Layer 4 of a small transformer language model trained on English Wikipedia (8 layers, counted from 0, width 64).
A neuron's activation on a vector x is GELU(weights . x + bias), where the dot is the dot product.
The model reads these tokens: " four" " fighter" " aviation" " divisions" " part" " of" " the" " " "25" "th"

The vector x that enters this layer's MLP at each token. A number n stands for (n - 128) times 0.042.
0 " four": 83, 130, 133, 150, 121, 104, 126, 130, 117, 122, 115, 130, 142, 141, 124, 112, 141, 143, 121, 150, 129, 126, 121, 142, 132, 109, 116, 119, 134, 106, 99, 142, 141, 164, 101, 117, 138, 127, 125, 135, 117, 152, 142, 129, 146, 78, 129, 128, 126, 120, 105, 122, 128, 121, 107, 121, 130, 126, 137, 234, 148, 115, 147, 128
1 " fighter": 99, 132, 123, 141, 110, 100, 124, 134, 123, 114, 115, 126, 143, 142, 127, 125, 126, 148, 120, 152, 134, 120, 120, 141, 131, 115, 105, 115, 138, 102, 92, 144, 131, 150, 102, 120, 141, 123, 127, 134, 125, 152, 149, 124, 145, 77, 142, 134, 135, 128, 111, 116, 134, 121, 109, 122, 127, 131, 138, 243, 142, 118, 135, 124
2 " aviation": 97, 124, 123, 136, 110, 106, 122, 131, 123, 117, 118, 139, 140, 144, 122, 126, 124, 157, 125, 152, 141, 122, 117, 127, 131, 123, 101, 110, 140, 109, 96, 145, 131, 148, 107, 122, 153, 121, 131, 135, 125, 151, 145, 115, 139, 75, 138, 135, 141, 125, 122, 113, 135, 118, 103, 119, 128, 128, 133, 244, 144, 122, 133, 118
3 " divisions": 85, 128, 121, 134, 115, 114, 130, 123, 129, 118, 112, 130, 137, 142, 115, 124, 121, 150, 117, 156, 150, 116, 108, 132, 137, 116, 105, 115, 141, 112, 108, 148, 131, 153, 109, 125, 149, 118, 127, 123, 127, 151, 145, 100, 142, 72, 142, 138, 134, 119, 121, 115, 141, 115, 120, 122, 130, 132, 146, 237, 143, 122, 139, 122
4 " part": 95, 118, 113, 135, 131, 96, 141, 133, 134, 102, 118, 136, 129, 120, 110, 113, 125, 145, 105, 148, 154, 115, 125, 135, 143, 121, 102, 109, 131, 103, 113, 140, 126, 159, 100, 122, 136, 128, 133, 125, 134, 157, 137, 114, 138, 67, 168, 130, 130, 114, 131, 116, 147, 123, 148, 114, 125, 135, 157, 220, 144, 127, 142, 123
5 " of": 94, 121, 128, 128, 116, 124, 118, 129, 124, 130, 113, 116, 140, 144, 120, 128, 118, 145, 108, 150, 138, 128, 125, 142, 128, 108, 115, 109, 140, 114, 109, 135, 117, 155, 98, 114, 125, 123, 116, 139, 118, 163, 135, 128, 140, 80, 127, 129, 134, 131, 111, 125, 130, 129, 121, 131, 141, 127, 137, 249, 144, 130, 131, 132
6 " the": 114, 106, 122, 153, 120, 126, 128, 132, 102, 131, 108, 122, 145, 134, 129, 131, 125, 141, 111, 134, 143, 127, 118, 138, 151, 95, 125, 106, 129, 109, 110, 141, 129, 156, 95, 106, 131, 142, 126, 131, 128, 149, 125, 129, 139, 87, 143, 136, 144, 122, 118, 117, 131, 134, 134, 109, 132, 107, 130, 244, 131, 141, 130, 127
7 " ": 105, 92, 116, 134, 133, 139, 123, 132, 130, 109, 110, 140, 164, 129, 117, 122, 149, 138, 101, 121, 144, 129, 105, 149, 149, 84, 116, 119, 150, 124, 119, 142, 106, 138, 112, 111, 130, 144, 146, 146, 148, 135, 135, 104, 127, 112, 173, 123, 143, 145, 121, 66, 112, 127, 157, 135, 140, 98, 114, 190, 140, 125, 139, 139
8 "25": 113, 85, 115, 144, 129, 129, 108, 132, 135, 112, 87, 150, 129, 110, 119, 105, 150, 145, 103, 134, 117, 124, 96, 118, 151, 125, 114, 116, 163, 129, 110, 140, 108, 147, 122, 109, 145, 168, 126, 163, 142, 131, 112, 131, 131, 127, 161, 114, 139, 152, 123, 74, 130, 102, 179, 130, 133, 129, 115, 182, 140, 132, 134, 140
9 "th": 108, 82, 121, 156, 125, 125, 126, 129, 119, 87, 90, 129, 132, 106, 118, 90, 137, 158, 101, 116, 129, 119, 115, 136, 160, 135, 114, 119, 147, 114, 122, 125, 130, 140, 120, 97, 146, 173, 139, 141, 143, 136, 124, 119, 148, 103, 185, 126, 121, 152, 137, 91, 138, 119, 150, 128, 128, 132, 133, 179, 116, 143, 141, 152

Each question shows the input weights of one neuron of the MLP. A number n stands for (n - 128) times 0.0045.

n91 (bias -0.022): 188, 151, 161, 81, 155, 103, 112, 150, 147, 166, 117, 86, 163, 164, 124, 93, 178, 180, 97, 132, 191, 183, 187, 94, 36, 122, 60, 152, 141, 200, 115, 141, 133, 134, 152, 104, 137, 119, 117, 153, 161, 131, 170, 54, 127, 113, 132, 99, 129, 66, 118, 165, 116, 96, 69, 112, 50, 128, 97, 100, 133, 108, 193, 144
Which token does this neuron like most? 2 " aviation"

n5 (bias -0.033): 90, 124, 119, 172, 128, 121, 161, 105, 143, 168, 115, 134, 128, 165, 97, 119, 96, 145, 136, 153, 127, 104, 174, 116, 168, 145, 93, 110, 112, 142, 133, 172, 121, 55, 127, 132, 148, 143, 156, 141, 79, 120, 131, 114, 118, 175, 103, 110, 145, 97, 131, 197, 122, 116, 109, 112, 125, 118, 107, 140, 120, 91, 136, 114
On which token does it fire most, and how strongly? 2 " aviation", at about 0.23

n227 (bias -0.018): 110, 99, 125, 172, 140, 116, 135, 107, 137, 124, 122, 83, 64, 139, 185, 131, 111, 103, 147, 116, 139, 95, 121, 119, 185, 153, 142, 82, 146, 124, 144, 102, 159, 103, 108, 126, 164, 128, 119, 169, 112, 159, 131, 103, 141, 153, 144, 91, 116, 176, 177, 103, 132, 170, 112, 134, 122, 71, 105, 83, 80, 154, 134, 140
Its two highest activations, in order, are on tokens 9 "th", 8 "25"

n199 (bias -0.069): 122, 154, 103, 197, 131, 77, 118, 105, 147, 91, 82, 124, 123, 116, 109, 168, 163, 149, 166, 119, 119, 109, 102, 158, 154, 121, 134, 82, 90, 153, 186, 131, 138, 196, 149, 172, 207, 80, 92, 191, 89, 124, 141, 92, 126, 173, 148, 114, 87, 122, 117, 122, 198, 156, 86, 155, 61, 149, 145, 134, 134, 67, 78, 89
Which token does this neuron like most? 3 " divisions"

n79 (bias -0.030): 52, 147, 128, 143, 78, 123, 147, 123, 149, 129, 163, 150, 171, 153, 137, 153, 123, 114, 125, 123, 158, 100, 152, 112, 143, 180, 115, 93, 117, 130, 150, 136, 167, 122, 144, 103, 81, 132, 68, 128, 150, 119, 121, 120, 129, 125, 129, 85, 123, 136, 113, 104, 107, 120, 133, 137, 175, 102, 150, 117, 144, 176, 96, 76
On which token does it fire most, and how strongly? 3 " divisions", at about 0.17

n102 (bias -0.034): 198, 147, 120, 153, 166, 168, 160, 120, 122, 134, 151, 106, 92, 119, 128, 148, 136, 137, 99, 90, 138, 157, 102, 136, 155, 109, 137, 178, 159, 131, 143, 119, 122, 180, 124, 85, 91, 92, 79, 156, 141, 152, 112, 131, 86, 154, 127, 125, 101, 85, 68, 145, 120, 134, 91, 72, 145, 150, 118, 172, 156, 125, 127, 91
Its three highest activations, in order, are on tokens 6 " the", 5 " of", 0 " four"

n244 (bias 0.022): 90, 151, 156, 121, 108, 125, 145, 160, 126, 138, 122, 161, 79, 135, 118, 99, 102, 130, 122, 119, 113, 143, 146, 138, 110, 173, 143, 95, 160, 136, 99, 94, 145, 131, 177, 135, 122, 131, 117, 72, 87, 147, 145, 94, 123, 152, 107, 162, 127, 118, 139, 128, 139, 117, 125, 140, 128, 98, 149, 123, 135, 132, 139, 126
Which token does this neuron like most? 3 " divisions"

n16 (bias 0.015): 132, 121, 190, 168, 154, 140, 124, 96, 133, 118, 156, 100, 134, 107, 100, 109, 168, 125, 115, 170, 121, 124, 100, 85, 126, 123, 152, 123, 128, 139, 105, 83, 111, 107, 152, 149, 134, 136, 100, 164, 165, 137, 113, 103, 135, 162, 119, 100, 147, 108, 121, 150, 123, 118, 108, 86, 149, 128, 129, 123, 139, 177, 150, 119
Which token does this neuron like most? 8 "25"

n58 (bias 0.010): 142, 94, 106, 131, 157, 135, 134, 101, 195, 91, 144, 155, 97, 105, 151, 109, 126, 129, 153, 108, 138, 97, 124, 140, 114, 144, 94, 98, 175, 149, 128, 129, 115, 126, 158, 129, 131, 104, 98, 161, 161, 111, 151, 106, 122, 145, 168, 126, 133, 105, 154, 166, 118, 149, 142, 99, 105, 88, 118, 98, 121, 122, 86, 170
Its two highest activations, in order, are on tokens 8 "25", 9 "th"

n138 (bias -0.044): 106, 169, 124, 104, 129, 132, 170, 124, 129, 120, 142, 134, 120, 132, 121, 138, 166, 140, 154, 130, 113, 153, 131, 154, 111, 133, 135, 102, 87, 159, 121, 160, 86, 67, 149, 156, 118, 125, 122, 96, 81, 88, 118, 139, 108, 142, 132, 121, 118, 125, 127, 114, 178, 122, 126, 144, 133, 109, 171, 174, 163, 75, 132, 116
Which token does this neuron like most? 3 " divisions"

n4 (bias -0.003): 151, 75, 125, 193, 158, 144, 106, 108, 96, 112, 114, 111, 110, 100, 122, 132, 180, 122, 102, 140, 144, 145, 118, 155, 135, 111, 125, 126, 140, 156, 167, 119, 159, 162, 128, 140, 101, 95, 153, 111, 139, 113, 150, 145, 113, 152, 118, 96, 110, 116, 105, 143, 152, 123, 161, 140, 120, 120, 96, 111, 151, 139, 117, 119
Its three highest activations, in order, are on tokens 8 "25", 7 " ", 9 "th"

n103 (bias -0.001): 76, 139, 142, 131, 144, 90, 130, 205, 83, 166, 129, 120, 93, 132, 76, 147, 133, 116, 133, 145, 194, 175, 132, 136, 119, 84, 160, 156, 100, 138, 165, 163, 177, 128, 142, 124, 153, 100, 146, 145, 142, 143, 122, 147, 145, 135, 104, 130, 148, 106, 71, 59, 88, 80, 123, 79, 105, 174, 92, 119, 105, 140, 145, 104
On which token does it fire most, and how strongly? 0 " four", at about 0.64